Layer 4 of a small transformer language model trained on English Wikipedia (8 layers, counted from 0, width 64).
A neuron's activation on a vector x is SiLU(gate . x) times (in . x), where the dot is the dot product.
The model reads these tokens: " a" " women" "'s" " and" " men" "'s" " professional" " soc" "cer" " team" " won" " championship" " titles" " in" " the" " same" " city" ".\n\n" "===" "2" "0" "0" "2" "===\n\n" "In"

The vector x that enters this layer's MLP at each token. A number n stands for (n - 128) times 0.028.
0 " a": 151, 89, 152, 116, 143, 111, 85, 151, 187, 170, 113, 114, 113, 146, 142, 103, 111, 135, 103, 151, 138, 143, 143, 121, 125, 196, 103, 107, 161, 196, 97, 123, 93, 95, 82, 115, 121, 140, 128, 104, 147, 133, 140, 160, 111, 94, 155, 102, 117, 127, 136, 81, 139, 128, 126, 82, 179, 227, 95, 105, 101, 97, 147, 164
1 " women": 153, 96, 150, 75, 161, 58, 124, 163, 124, 156, 186, 96, 90, 148, 111, 121, 121, 131, 96, 135, 160, 104, 112, 102, 139, 114, 137, 94, 153, 168, 122, 134, 105, 114, 117, 144, 152, 153, 121, 107, 190, 110, 132, 69, 96, 90, 190, 109, 115, 112, 117, 71, 97, 106, 112, 129, 158, 208, 98, 131, 181, 125, 104, 142
2 "'s": 136, 98, 132, 142, 157, 114, 126, 147, 187, 149, 138, 117, 78, 167, 151, 124, 132, 118, 92, 96, 95, 149, 116, 100, 115, 127, 114, 138, 189, 128, 117, 109, 141, 125, 169, 146, 129, 180, 148, 98, 163, 138, 108, 163, 116, 158, 117, 106, 118, 124, 125, 129, 165, 115, 157, 114, 218, 227, 95, 122, 127, 137, 108, 172
3 " and": 114, 106, 151, 117, 169, 122, 89, 136, 174, 136, 130, 119, 105, 163, 159, 123, 91, 127, 109, 113, 121, 141, 121, 135, 133, 126, 93, 100, 181, 144, 117, 149, 109, 121, 110, 127, 162, 139, 106, 125, 146, 149, 131, 140, 142, 90, 124, 138, 123, 175, 111, 115, 105, 117, 128, 160, 208, 248, 116, 126, 132, 150, 149, 93
4 " men": 171, 116, 147, 86, 152, 89, 126, 144, 116, 151, 182, 112, 75, 144, 130, 107, 137, 121, 94, 105, 150, 114, 119, 108, 139, 98, 125, 97, 150, 165, 124, 149, 87, 129, 117, 136, 169, 138, 114, 90, 173, 104, 121, 70, 127, 81, 193, 105, 117, 123, 90, 71, 98, 112, 115, 106, 147, 210, 92, 141, 200, 139, 133, 141
5 "'s": 150, 102, 135, 148, 154, 123, 121, 139, 175, 144, 129, 118, 77, 167, 153, 129, 142, 113, 92, 92, 88, 147, 115, 113, 115, 121, 101, 141, 192, 125, 120, 121, 131, 129, 162, 145, 143, 173, 144, 93, 170, 134, 111, 164, 118, 155, 114, 116, 122, 127, 118, 123, 166, 112, 160, 111, 206, 233, 86, 132, 147, 139, 119, 163
6 " professional": 132, 80, 132, 101, 149, 99, 100, 127, 113, 124, 162, 115, 116, 158, 118, 118, 129, 90, 114, 123, 118, 151, 155, 90, 101, 73, 104, 110, 192, 115, 103, 131, 146, 168, 142, 115, 163, 151, 145, 100, 220, 113, 120, 128, 77, 110, 107, 145, 150, 142, 110, 134, 147, 133, 160, 145, 175, 212, 58, 118, 141, 117, 119, 173
7 " soc": 142, 101, 159, 147, 93, 109, 105, 133, 112, 176, 141, 85, 102, 143, 109, 86, 93, 89, 108, 126, 144, 162, 147, 57, 114, 91, 103, 56, 151, 194, 160, 133, 154, 106, 165, 138, 160, 135, 97, 128, 180, 114, 123, 175, 88, 127, 135, 141, 190, 169, 134, 149, 142, 141, 168, 189, 159, 173, 149, 162, 115, 152, 79, 130
8 "cer": 130, 71, 118, 144, 153, 48, 114, 112, 120, 112, 166, 138, 76, 126, 145, 99, 113, 105, 142, 111, 107, 190, 139, 87, 103, 110, 100, 123, 175, 127, 122, 127, 120, 134, 142, 199, 157, 197, 142, 117, 201, 98, 147, 89, 45, 109, 125, 152, 135, 128, 96, 138, 163, 123, 141, 170, 155, 194, 99, 135, 136, 135, 122, 155
9 " team": 135, 120, 119, 86, 153, 110, 112, 123, 83, 115, 172, 92, 77, 135, 151, 91, 117, 137, 103, 133, 107, 121, 139, 76, 109, 90, 144, 93, 155, 148, 68, 132, 107, 107, 146, 144, 143, 160, 105, 117, 187, 117, 129, 96, 97, 142, 147, 135, 137, 135, 106, 121, 112, 137, 143, 169, 180, 236, 94, 113, 152, 140, 143, 153
10 " won": 162, 80, 147, 87, 117, 133, 99, 105, 148, 126, 151, 76, 144, 147, 148, 59, 131, 117, 103, 121, 143, 141, 114, 114, 111, 102, 142, 73, 172, 125, 95, 77, 135, 119, 138, 147, 115, 137, 146, 105, 137, 93, 61, 101, 91, 104, 136, 130, 107, 156, 108, 90, 158, 103, 172, 166, 170, 212, 86, 162, 130, 133, 131, 159
11 " championship": 164, 121, 133, 125, 120, 121, 114, 118, 98, 144, 178, 82, 86, 133, 112, 95, 132, 110, 112, 130, 123, 101, 123, 66, 116, 83, 124, 74, 191, 162, 79, 131, 144, 112, 152, 158, 148, 138, 156, 93, 175, 109, 114, 112, 62, 160, 143, 161, 136, 144, 131, 118, 145, 129, 153, 168, 188, 206, 83, 139, 150, 113, 118, 180
12 " titles": 134, 112, 136, 106, 148, 124, 96, 136, 117, 100, 165, 89, 88, 135, 147, 63, 93, 151, 101, 154, 119, 126, 103, 72, 139, 102, 153, 85, 158, 160, 121, 115, 119, 98, 151, 148, 118, 140, 131, 131, 163, 96, 118, 96, 86, 136, 161, 163, 124, 148, 80, 86, 115, 119, 146, 170, 171, 213, 84, 116, 153, 133, 132, 205
13 " in": 153, 110, 157, 112, 158, 144, 103, 86, 187, 116, 127, 90, 97, 167, 129, 95, 139, 146, 141, 116, 108, 125, 151, 79, 92, 126, 146, 81, 186, 122, 83, 106, 137, 95, 132, 89, 132, 103, 95, 119, 131, 136, 59, 90, 117, 141, 152, 144, 83, 112, 103, 108, 152, 120, 149, 130, 153, 225, 110, 166, 144, 149, 132, 168
14 " the": 163, 89, 165, 139, 123, 145, 148, 93, 203, 143, 116, 144, 90, 178, 128, 107, 118, 100, 100, 105, 100, 159, 114, 132, 128, 146, 113, 82, 181, 147, 96, 144, 142, 45, 131, 141, 165, 90, 111, 138, 145, 117, 80, 148, 98, 144, 129, 114, 144, 105, 138, 115, 160, 146, 138, 158, 191, 201, 126, 80, 135, 141, 157, 191
15 " same": 130, 103, 167, 119, 161, 148, 114, 119, 179, 167, 149, 119, 130, 135, 122, 110, 150, 149, 116, 126, 91, 189, 88, 110, 127, 145, 127, 40, 171, 138, 123, 200, 150, 60, 141, 144, 152, 146, 141, 116, 174, 127, 108, 112, 104, 143, 119, 137, 147, 117, 158, 109, 155, 84, 120, 184, 187, 177, 69, 50, 139, 131, 140, 160
16 " city": 122, 134, 140, 120, 166, 99, 121, 125, 117, 148, 200, 89, 100, 160, 126, 91, 128, 110, 88, 114, 95, 125, 185, 104, 126, 105, 132, 88, 139, 152, 88, 155, 124, 93, 148, 139, 158, 129, 132, 125, 201, 136, 120, 103, 111, 123, 115, 145, 139, 123, 131, 112, 95, 111, 128, 202, 180, 201, 68, 85, 162, 161, 97, 180
17 ".\n\n": 144, 121, 146, 97, 98, 125, 49, 161, 178, 60, 141, 143, 93, 174, 129, 94, 137, 168, 111, 192, 125, 138, 154, 137, 127, 101, 100, 42, 104, 176, 119, 151, 138, 82, 111, 131, 100, 90, 136, 162, 104, 127, 96, 114, 113, 134, 130, 144, 88, 112, 132, 99, 122, 109, 133, 95, 182, 187, 92, 129, 82, 130, 139, 148
18 "===": 183, 104, 151, 121, 92, 179, 42, 90, 189, 45, 127, 123, 98, 158, 132, 103, 147, 116, 122, 156, 153, 122, 165, 184, 103, 122, 100, 92, 145, 142, 180, 111, 152, 85, 137, 89, 103, 95, 115, 160, 152, 148, 82, 89, 95, 122, 126, 173, 93, 123, 123, 95, 186, 80, 117, 118, 165, 153, 144, 132, 98, 128, 121, 136
19 "2": 133, 104, 134, 146, 164, 159, 49, 136, 186, 146, 119, 127, 100, 125, 128, 106, 104, 115, 95, 169, 98, 102, 106, 94, 97, 142, 115, 109, 166, 151, 97, 172, 108, 105, 190, 173, 142, 99, 120, 73, 148, 200, 67, 101, 165, 84, 147, 143, 152, 124, 153, 118, 177, 98, 108, 182, 153, 137, 88, 110, 126, 98, 128, 192
20 "0": 171, 87, 141, 156, 163, 145, 72, 130, 183, 103, 104, 86, 139, 141, 74, 101, 104, 99, 128, 130, 103, 148, 124, 133, 141, 144, 153, 118, 139, 134, 95, 206, 105, 137, 173, 201, 134, 108, 145, 89, 149, 166, 80, 145, 129, 117, 156, 191, 172, 139, 135, 72, 149, 114, 119, 169, 191, 132, 135, 117, 155, 95, 103, 191
21 "0": 172, 72, 81, 133, 157, 129, 93, 158, 147, 111, 117, 130, 123, 159, 120, 106, 124, 110, 124, 132, 154, 153, 138, 126, 141, 165, 147, 115, 145, 123, 55, 211, 114, 114, 145, 184, 156, 122, 126, 149, 126, 131, 142, 105, 116, 107, 175, 185, 211, 81, 142, 86, 124, 97, 143, 192, 171, 151, 121, 103, 153, 97, 116, 189
22 "2": 103, 58, 113, 159, 194, 140, 84, 113, 171, 89, 149, 123, 82, 168, 118, 84, 138, 114, 113, 121, 116, 189, 151, 89, 133, 115, 118, 81, 145, 137, 124, 136, 96, 133, 153, 145, 129, 135, 153, 132, 125, 141, 59, 100, 103, 142, 148, 140, 168, 101, 137, 131, 130, 116, 145, 228, 177, 158, 88, 88, 94, 97, 118, 197
23 "===\n\n": 139, 91, 127, 110, 117, 98, 49, 135, 158, 48, 157, 154, 119, 190, 148, 100, 167, 125, 81, 137, 103, 138, 154, 103, 147, 96, 109, 44, 112, 184, 115, 141, 123, 75, 132, 123, 110, 99, 142, 177, 96, 159, 124, 94, 116, 148, 111, 160, 120, 120, 145, 106, 129, 110, 109, 116, 195, 161, 72, 125, 97, 115, 122, 142
24 "In": 159, 128, 168, 124, 151, 181, 92, 87, 200, 98, 107, 95, 127, 113, 58, 123, 160, 122, 139, 123, 114, 127, 161, 97, 59, 90, 141, 105, 163, 140, 121, 172, 127, 81, 198, 103, 116, 65, 110, 150, 131, 160, 34, 93, 145, 90, 181, 124, 99, 118, 122, 110, 139, 112, 139, 110, 162, 174, 102, 125, 94, 108, 143, 140

Each question shows the input weights of one neuron of the MLP. A number n stands for (n - 128) times 0.0053.

n196 gate: 121, 110, 136, 162, 118, 113, 76, 116, 120, 156, 123, 99, 167, 115, 165, 118, 122, 122, 137, 121, 160, 120, 164, 135, 137, 142, 114, 152, 152, 116, 187, 129, 85, 120, 132, 131, 93, 169, 141, 124, 107, 168, 85, 135, 92, 101, 112, 139, 85, 114, 120, 116, 136, 104, 128, 131, 85, 94, 97, 163, 81, 143, 126, 126
n196 in: 121, 137, 113, 87, 125, 151, 118, 139, 129, 144, 116, 116, 113, 88, 150, 123, 144, 122, 144, 214, 139, 149, 152, 110, 126, 152, 164, 87, 137, 136, 122, 114, 150, 136, 140, 121, 150, 153, 138, 144, 127, 158, 130, 121, 122, 118, 130, 114, 133, 110, 148, 117, 136, 142, 150, 129, 147, 154, 152, 133, 106, 124, 140, 130
On which two tokens does it fire most, strongest first? 18 "===", 10 " won"

n40 gate: 120, 99, 129, 141, 124, 129, 177, 75, 105, 163, 113, 144, 115, 109, 141, 111, 87, 114, 111, 110, 143, 127, 127, 120, 116, 98, 120, 163, 127, 121, 116, 138, 159, 134, 142, 109, 96, 132, 135, 119, 124, 122, 132, 122, 119, 141, 113, 157, 129, 123, 85, 150, 117, 132, 84, 140, 125, 94, 97, 113, 157, 150, 85, 131
n40 in: 86, 123, 111, 121, 96, 123, 126, 156, 119, 154, 81, 121, 103, 145, 109, 93, 115, 105, 164, 135, 132, 110, 128, 139, 125, 129, 77, 120, 120, 139, 107, 101, 152, 88, 119, 116, 147, 156, 148, 146, 109, 123, 108, 122, 95, 146, 109, 137, 118, 125, 84, 162, 129, 103, 101, 116, 149, 134, 121, 71, 127, 157, 123, 98
Which token does this neuron like most? 20 "0"

n193 gate: 117, 151, 113, 140, 144, 135, 95, 160, 107, 108, 121, 48, 101, 137, 145, 120, 126, 119, 164, 149, 106, 133, 168, 156, 170, 138, 155, 120, 175, 103, 115, 155, 122, 124, 138, 127, 118, 95, 129, 140, 148, 97, 98, 151, 160, 88, 95, 148, 143, 124, 156, 119, 164, 104, 129, 131, 132, 93, 169, 154, 134, 152, 121, 134
n193 in: 99, 152, 101, 154, 146, 141, 139, 135, 145, 103, 111, 85, 89, 93, 103, 124, 120, 154, 134, 162, 117, 129, 130, 127, 152, 141, 155, 80, 143, 119, 126, 116, 142, 104, 150, 124, 122, 129, 109, 116, 110, 143, 123, 126, 113, 115, 123, 101, 132, 131, 155, 92, 171, 174, 114, 146, 127, 126, 168, 159, 122, 123, 137, 126
Its three highest activations, in order, are on tokens 20 "0", 19 "2", 18 "==="

n74 gate: 175, 76, 113, 73, 124, 147, 155, 140, 135, 151, 70, 123, 110, 134, 183, 235, 122, 112, 147, 157, 149, 118, 154, 155, 151, 121, 151, 127, 158, 116, 83, 117, 108, 131, 111, 138, 109, 148, 89, 115, 131, 125, 115, 124, 110, 84, 156, 134, 136, 149, 134, 149, 105, 155, 141, 136, 158, 106, 152, 159, 81, 149, 96, 148
n74 in: 92, 151, 100, 135, 138, 152, 148, 124, 107, 83, 130, 145, 160, 116, 123, 69, 148, 164, 111, 143, 133, 183, 118, 132, 154, 125, 179, 106, 117, 132, 116, 148, 136, 119, 131, 117, 202, 113, 129, 89, 113, 147, 121, 172, 148, 118, 107, 106, 106, 91, 108, 82, 131, 93, 133, 163, 130, 107, 129, 109, 139, 155, 133, 117
Which token does this neuron like most? 21 "0"

n2 gate: 135, 116, 153, 105, 100, 139, 118, 160, 166, 135, 101, 74, 146, 118, 145, 131, 136, 75, 120, 133, 96, 136, 131, 121, 113, 127, 169, 119, 119, 72, 146, 86, 82, 114, 81, 144, 180, 95, 99, 108, 96, 105, 150, 150, 131, 116, 77, 153, 124, 99, 127, 116, 128, 114, 150, 117, 112, 153, 94, 147, 118, 144, 123, 123
n2 in: 138, 136, 161, 134, 140, 107, 110, 127, 152, 130, 129, 110, 145, 124, 149, 92, 121, 94, 121, 142, 132, 155, 124, 129, 118, 119, 160, 129, 164, 118, 157, 143, 98, 99, 132, 148, 156, 96, 95, 130, 102, 116, 139, 149, 120, 116, 77, 132, 150, 125, 106, 87, 144, 114, 195, 136, 95, 139, 112, 139, 124, 141, 127, 136
On which two tokens does it fire most, strongest first? 10 " won", 13 " in"

n115 gate: 101, 139, 113, 141, 151, 134, 127, 159, 135, 146, 134, 173, 133, 143, 129, 136, 123, 138, 134, 131, 127, 132, 103, 106, 149, 143, 120, 112, 146, 104, 151, 98, 153, 128, 91, 138, 86, 113, 134, 105, 145, 132, 104, 104, 132, 175, 142, 132, 97, 144, 121, 107, 149, 148, 111, 121, 164, 116, 92, 82, 152, 151, 145, 118
n115 in: 159, 118, 160, 118, 86, 132, 117, 126, 127, 122, 136, 149, 120, 103, 138, 122, 87, 141, 121, 138, 152, 162, 125, 112, 124, 127, 167, 127, 129, 131, 97, 125, 150, 99, 130, 116, 147, 182, 152, 79, 102, 135, 117, 111, 142, 102, 90, 125, 93, 133, 114, 134, 110, 176, 164, 124, 98, 150, 141, 121, 152, 146, 122, 120
On which two tokens does it fire most, strongest first? 12 " titles", 21 "0"

n189 gate: 158, 115, 147, 118, 121, 152, 150, 167, 129, 159, 121, 98, 118, 143, 148, 116, 105, 137, 121, 134, 113, 86, 139, 132, 92, 141, 147, 116, 162, 127, 117, 113, 158, 127, 155, 124, 101, 128, 113, 156, 103, 84, 134, 144, 160, 125, 129, 173, 115, 152, 123, 184, 82, 134, 121, 87, 138, 150, 142, 164, 154, 95, 180, 86
n189 in: 126, 139, 99, 135, 118, 123, 85, 154, 123, 141, 118, 124, 146, 146, 152, 138, 106, 105, 101, 137, 104, 111, 144, 132, 122, 117, 133, 98, 124, 109, 104, 150, 164, 172, 118, 118, 112, 156, 100, 144, 141, 126, 144, 156, 149, 96, 114, 149, 121, 146, 160, 151, 129, 105, 124, 140, 153, 138, 127, 118, 127, 74, 115, 101
Which token does this neuron like most? 3 " and"

n151 gate: 116, 120, 62, 160, 84, 120, 123, 107, 131, 164, 135, 103, 112, 172, 123, 187, 121, 134, 124, 107, 113, 71, 114, 114, 137, 93, 129, 177, 173, 110, 69, 124, 117, 172, 138, 112, 111, 177, 130, 116, 71, 122, 106, 146, 115, 134, 157, 167, 136, 156, 177, 146, 134, 143, 126, 111, 143, 169, 91, 187, 109, 131, 145, 119
n151 in: 149, 89, 146, 140, 97, 111, 118, 139, 143, 94, 94, 163, 99, 158, 125, 134, 147, 147, 142, 131, 163, 111, 138, 107, 114, 122, 125, 166, 146, 155, 117, 81, 139, 144, 92, 111, 95, 120, 152, 152, 126, 87, 124, 148, 120, 134, 127, 103, 133, 135, 139, 126, 142, 125, 153, 95, 159, 130, 144, 133, 120, 136, 130, 108
Which token does this neuron like most? 2 "'s"

n199 gate: 167, 165, 99, 103, 161, 87, 179, 124, 125, 132, 98, 108, 106, 92, 168, 148, 153, 113, 127, 132, 91, 146, 129, 160, 149, 138, 113, 110, 95, 113, 155, 146, 145, 114, 140, 102, 114, 120, 132, 124, 130, 51, 130, 140, 102, 135, 106, 171, 139, 131, 161, 92, 140, 139, 135, 142, 89, 131, 111, 144, 108, 162, 143, 144
n199 in: 120, 153, 95, 119, 145, 115, 108, 68, 164, 116, 154, 126, 131, 142, 131, 109, 168, 125, 129, 96, 91, 146, 128, 115, 137, 130, 137, 155, 99, 123, 162, 122, 161, 134, 146, 115, 130, 128, 115, 127, 106, 150, 106, 136, 127, 127, 123, 151, 115, 131, 147, 137, 149, 127, 140, 155, 116, 137, 132, 132, 127, 107, 170, 130
On which two tokens does it fire most, strongest first? 1 " women", 0 " a"

n141 gate: 137, 113, 109, 129, 143, 94, 147, 99, 156, 80, 140, 107, 111, 175, 129, 188, 108, 94, 175, 133, 121, 121, 161, 111, 150, 158, 141, 122, 85, 139, 135, 160, 168, 119, 143, 124, 137, 138, 137, 129, 86, 152, 102, 103, 156, 109, 116, 122, 130, 159, 108, 95, 102, 145, 156, 85, 130, 126, 129, 98, 118, 96, 117, 137
n141 in: 139, 131, 116, 107, 124, 77, 143, 167, 129, 196, 156, 134, 147, 127, 128, 120, 126, 130, 113, 114, 88, 110, 135, 122, 134, 127, 111, 94, 144, 131, 155, 124, 94, 145, 127, 138, 123, 105, 160, 131, 139, 147, 124, 112, 135, 103, 151, 169, 107, 151, 151, 156, 117, 115, 116, 99, 145, 101, 176, 143, 158, 125, 146, 149
On which token does it fire most, and how strongly? 20 "0", at about 0.21

n85 gate: 114, 158, 128, 131, 114, 99, 85, 141, 141, 149, 147, 83, 118, 143, 100, 117, 111, 120, 158, 122, 139, 87, 145, 133, 114, 83, 121, 85, 118, 106, 134, 142, 129, 156, 95, 126, 140, 169, 109, 114, 90, 135, 143, 88, 134, 161, 121, 173, 115, 99, 145, 141, 160, 152, 163, 122, 161, 95, 116, 88, 94, 127, 148, 132
n85 in: 132, 140, 169, 121, 129, 99, 68, 134, 94, 127, 124, 114, 121, 151, 118, 128, 119, 147, 152, 135, 132, 137, 137, 164, 121, 147, 75, 111, 110, 159, 83, 117, 132, 133, 115, 176, 106, 168, 191, 135, 88, 154, 121, 134, 157, 147, 134, 151, 105, 113, 135, 143, 145, 136, 169, 147, 138, 106, 93, 132, 172, 129, 104, 114
Its three highest activations, in order, are on tokens 17 ".\n\n", 23 "===\n\n", 11 " championship"

n238 gate: 140, 144, 114, 168, 172, 94, 156, 158, 118, 127, 135, 139, 212, 149, 198, 128, 154, 128, 136, 114, 120, 115, 188, 131, 130, 85, 158, 167, 136, 146, 127, 120, 95, 134, 125, 106, 126, 136, 157, 89, 151, 119, 121, 163, 117, 152, 111, 108, 128, 147, 122, 136, 132, 147, 181, 100, 118, 34, 131, 156, 132, 141, 137, 187
n238 in: 161, 120, 141, 159, 129, 144, 83, 115, 91, 154, 119, 122, 139, 95, 124, 150, 120, 154, 141, 172, 135, 141, 121, 148, 125, 134, 189, 127, 151, 103, 120, 150, 95, 146, 126, 139, 160, 124, 119, 154, 114, 91, 130, 118, 146, 124, 142, 106, 147, 141, 81, 79, 99, 181, 168, 128, 147, 133, 97, 140, 155, 138, 127, 124
Which token does this neuron like most? 23 "===\n\n"

n198 gate: 120, 184, 133, 152, 131, 123, 115, 143, 180, 165, 102, 73, 128, 131, 121, 115, 103, 79, 153, 151, 168, 115, 126, 103, 107, 191, 92, 96, 135, 131, 158, 102, 140, 132, 183, 152, 123, 122, 115, 159, 116, 61, 156, 130, 154, 156, 97, 126, 161, 118, 163, 119, 103, 137, 91, 130, 100, 146, 158, 183, 153, 63, 147, 110
n198 in: 133, 145, 140, 118, 122, 131, 118, 182, 83, 157, 132, 123, 79, 149, 131, 115, 118, 117, 189, 135, 99, 82, 132, 114, 86, 118, 144, 111, 117, 147, 146, 144, 117, 99, 110, 127, 115, 148, 102, 114, 117, 107, 128, 93, 141, 127, 111, 164, 151, 156, 136, 117, 136, 107, 149, 130, 121, 91, 136, 164, 104, 140, 124, 102
Which token does this neuron like most? 7 " soc"

n243 gate: 133, 110, 87, 174, 119, 123, 156, 145, 123, 133, 152, 138, 189, 145, 169, 105, 133, 154, 112, 177, 183, 130, 167, 77, 190, 121, 110, 145, 168, 59, 106, 73, 86, 149, 119, 113, 93, 124, 132, 115, 100, 99, 131, 157, 129, 88, 146, 130, 137, 167, 142, 131, 124, 126, 127, 106, 150, 89, 96, 166, 114, 190, 99, 131
n243 in: 135, 120, 104, 139, 136, 96, 155, 123, 101, 97, 123, 129, 178, 143, 136, 88, 109, 139, 111, 174, 169, 116, 150, 78, 184, 118, 119, 144, 105, 122, 93, 113, 126, 159, 128, 114, 126, 118, 148, 130, 83, 97, 122, 162, 119, 102, 97, 142, 136, 139, 155, 105, 95, 100, 158, 123, 148, 140, 124, 171, 115, 127, 116, 93
Which token does this neuron like most? 10 " won"

n225 gate: 131, 86, 125, 99, 99, 72, 153, 137, 114, 141, 171, 181, 89, 124, 105, 128, 122, 135, 121, 155, 143, 176, 144, 167, 93, 136, 136, 116, 129, 154, 150, 130, 121, 144, 136, 134, 136, 113, 98, 141, 110, 120, 143, 178, 93, 176, 85, 161, 104, 131, 141, 183, 101, 142, 152, 97, 121, 90, 122, 143, 73, 146, 182, 92
n225 in: 126, 104, 127, 111, 145, 126, 107, 114, 154, 155, 144, 108, 110, 135, 175, 130, 84, 155, 110, 112, 152, 134, 119, 154, 170, 129, 149, 167, 126, 127, 100, 141, 126, 130, 132, 121, 108, 138, 105, 101, 142, 99, 130, 107, 122, 94, 156, 144, 123, 134, 133, 137, 124, 100, 123, 130, 149, 140, 136, 157, 143, 113, 140, 155
On which token does it fire most, and how strongly? 8 "cer", at about 0.3

n11 gate: 117, 98, 100, 133, 90, 105, 146, 125, 156, 118, 117, 139, 139, 144, 140, 165, 135, 106, 173, 87, 115, 146, 115, 103, 131, 129, 133, 122, 120, 140, 113, 127, 153, 135, 142, 92, 121, 179, 129, 142, 119, 99, 103, 122, 159, 177, 160, 133, 124, 152, 119, 77, 162, 116, 127, 145, 174, 108, 130, 119, 122, 127, 124, 127
n11 in: 98, 145, 145, 120, 163, 151, 140, 120, 135, 121, 121, 116, 132, 102, 140, 120, 147, 180, 108, 94, 147, 137, 125, 176, 134, 155, 106, 98, 126, 121, 120, 119, 115, 123, 152, 123, 109, 130, 177, 109, 127, 121, 130, 151, 110, 164, 152, 141, 101, 150, 122, 123, 112, 137, 142, 143, 141, 155, 132, 133, 132, 170, 121, 154
Its three highest activations, in order, are on tokens 2 "'s", 5 "'s", 15 " same"

n89 gate: 124, 121, 85, 98, 140, 130, 234, 121, 102, 134, 137, 114, 98, 131, 143, 123, 139, 151, 197, 148, 126, 133, 134, 143, 190, 91, 181, 91, 105, 99, 169, 105, 128, 129, 129, 144, 117, 94, 140, 119, 133, 93, 167, 158, 94, 86, 159, 107, 97, 116, 95, 76, 101, 132, 80, 171, 156, 116, 149, 81, 158, 171, 166, 161
n89 in: 140, 140, 162, 130, 110, 112, 135, 86, 152, 146, 143, 129, 102, 89, 108, 91, 105, 146, 136, 90, 101, 102, 131, 149, 121, 114, 141, 117, 122, 111, 127, 137, 121, 179, 122, 116, 98, 152, 151, 112, 123, 153, 109, 116, 138, 129, 106, 177, 157, 99, 148, 151, 110, 127, 113, 160, 144, 146, 89, 131, 69, 140, 144, 141
Its three highest activations, in order, are on tokens 16 " city", 12 " titles", 9 " team"

n217 gate: 98, 126, 214, 140, 108, 159, 82, 126, 118, 156, 98, 78, 98, 105, 93, 145, 137, 164, 125, 142, 118, 132, 166, 90, 74, 144, 140, 151, 124, 155, 131, 124, 83, 138, 144, 164, 149, 89, 120, 171, 97, 136, 176, 98, 146, 150, 109, 58, 121, 137, 91, 126, 96, 159, 112, 107, 138, 128, 149, 131, 127, 155, 174, 154
n217 in: 135, 147, 130, 126, 124, 130, 157, 122, 138, 106, 95, 148, 96, 122, 144, 106, 74, 111, 150, 134, 157, 118, 154, 165, 177, 125, 144, 115, 149, 126, 89, 135, 139, 138, 119, 132, 124, 111, 152, 135, 155, 148, 113, 121, 102, 134, 171, 137, 117, 117, 163, 115, 139, 97, 111, 134, 102, 133, 105, 127, 103, 117, 120, 125
Its three highest activations, in order, are on tokens 24 "In", 0 " a", 17 ".\n\n"

n46 gate: 114, 122, 169, 123, 137, 101, 153, 113, 142, 216, 101, 101, 165, 113, 132, 137, 83, 180, 168, 116, 143, 120, 135, 109, 128, 128, 133, 72, 113, 89, 123, 95, 102, 137, 140, 164, 173, 113, 161, 169, 117, 157, 136, 144, 127, 155, 152, 144, 155, 170, 148, 165, 110, 123, 120, 157, 151, 129, 132, 170, 55, 169, 178, 172
n46 in: 122, 139, 127, 127, 156, 106, 110, 168, 111, 131, 125, 118, 107, 146, 116, 154, 101, 81, 155, 139, 88, 139, 69, 146, 126, 113, 69, 146, 157, 141, 170, 114, 147, 150, 131, 115, 97, 174, 156, 153, 102, 103, 136, 143, 122, 110, 105, 111, 110, 121, 123, 90, 158, 85, 127, 152, 138, 137, 132, 110, 116, 135, 135, 105
Which token does this neuron like most? 3 " and"

n100 gate: 158, 154, 114, 162, 168, 107, 127, 142, 157, 138, 97, 102, 125, 82, 118, 125, 133, 135, 144, 94, 103, 117, 112, 121, 140, 104, 127, 122, 108, 159, 99, 121, 105, 142, 113, 104, 115, 120, 149, 134, 61, 141, 115, 114, 136, 88, 142, 110, 110, 170, 166, 95, 127, 129, 169, 145, 120, 108, 126, 134, 128, 160, 149, 121
n100 in: 106, 129, 127, 116, 114, 149, 152, 120, 129, 166, 134, 175, 135, 165, 145, 134, 129, 149, 118, 157, 145, 114, 120, 136, 132, 97, 94, 126, 113, 118, 101, 134, 109, 162, 127, 116, 126, 146, 148, 121, 180, 115, 96, 141, 138, 139, 167, 140, 113, 85, 148, 145, 144, 132, 122, 154, 134, 141, 144, 122, 93, 112, 153, 140
Which token does this neuron like most? 19 "2"

n105 gate: 142, 113, 139, 143, 128, 145, 154, 140, 110, 131, 101, 92, 134, 150, 137, 182, 154, 127, 108, 139, 145, 136, 148, 124, 153, 103, 142, 146, 93, 150, 127, 79, 166, 112, 159, 65, 169, 149, 144, 99, 127, 146, 111, 179, 129, 170, 134, 100, 106, 129, 160, 79, 126, 142, 146, 93, 101, 140, 108, 144, 120, 147, 132, 103
n105 in: 101, 145, 118, 134, 115, 181, 87, 111, 139, 127, 118, 123, 104, 125, 121, 134, 156, 147, 107, 158, 125, 125, 129, 141, 136, 142, 145, 125, 155, 129, 112, 146, 100, 157, 151, 126, 123, 137, 137, 123, 125, 76, 114, 100, 132, 137, 138, 169, 112, 147, 113, 164, 144, 127, 89, 140, 178, 159, 150, 139, 165, 157, 114, 127
On which two tokens does it fire most, strongest first? 5 "'s", 2 "'s"

n16 gate: 177, 119, 145, 139, 101, 117, 136, 172, 176, 96, 114, 105, 169, 113, 130, 96, 75, 89, 144, 132, 113, 136, 137, 157, 181, 179, 128, 146, 116, 141, 105, 114, 121, 112, 106, 133, 107, 134, 109, 124, 140, 105, 142, 137, 137, 63, 149, 161, 121, 129, 132, 146, 138, 83, 149, 124, 125, 158, 148, 152, 125, 146, 175, 137
n16 in: 116, 109, 129, 123, 152, 80, 120, 93, 137, 160, 125, 160, 140, 97, 75, 138, 98, 130, 142, 88, 145, 97, 112, 145, 112, 139, 166, 114, 79, 90, 127, 123, 144, 137, 172, 124, 153, 124, 113, 118, 136, 140, 125, 133, 109, 116, 109, 131, 170, 116, 160, 93, 116, 154, 100, 164, 107, 112, 132, 121, 114, 117, 147, 100
On which token does it fire most, and how strongly? 20 "0", at about 0.88

n104 gate: 111, 175, 120, 169, 131, 155, 69, 140, 116, 120, 155, 156, 105, 112, 140, 142, 74, 107, 136, 98, 109, 88, 121, 144, 120, 116, 114, 114, 119, 116, 167, 111, 116, 124, 121, 128, 142, 106, 102, 154, 115, 158, 155, 168, 111, 115, 141, 108, 58, 142, 133, 97, 144, 107, 104, 95, 104, 101, 248, 90, 145, 112, 212, 134
n104 in: 146, 171, 125, 184, 130, 133, 127, 97, 144, 113, 133, 139, 95, 126, 137, 120, 105, 145, 154, 141, 145, 127, 149, 122, 149, 111, 122, 132, 135, 155, 101, 87, 122, 164, 153, 94, 131, 136, 88, 135, 119, 104, 143, 146, 79, 114, 153, 94, 122, 140, 134, 149, 117, 130, 118, 136, 165, 104, 119, 142, 107, 127, 155, 158
Its three highest activations, in order, are on tokens 18 "===", 15 " same", 20 "0"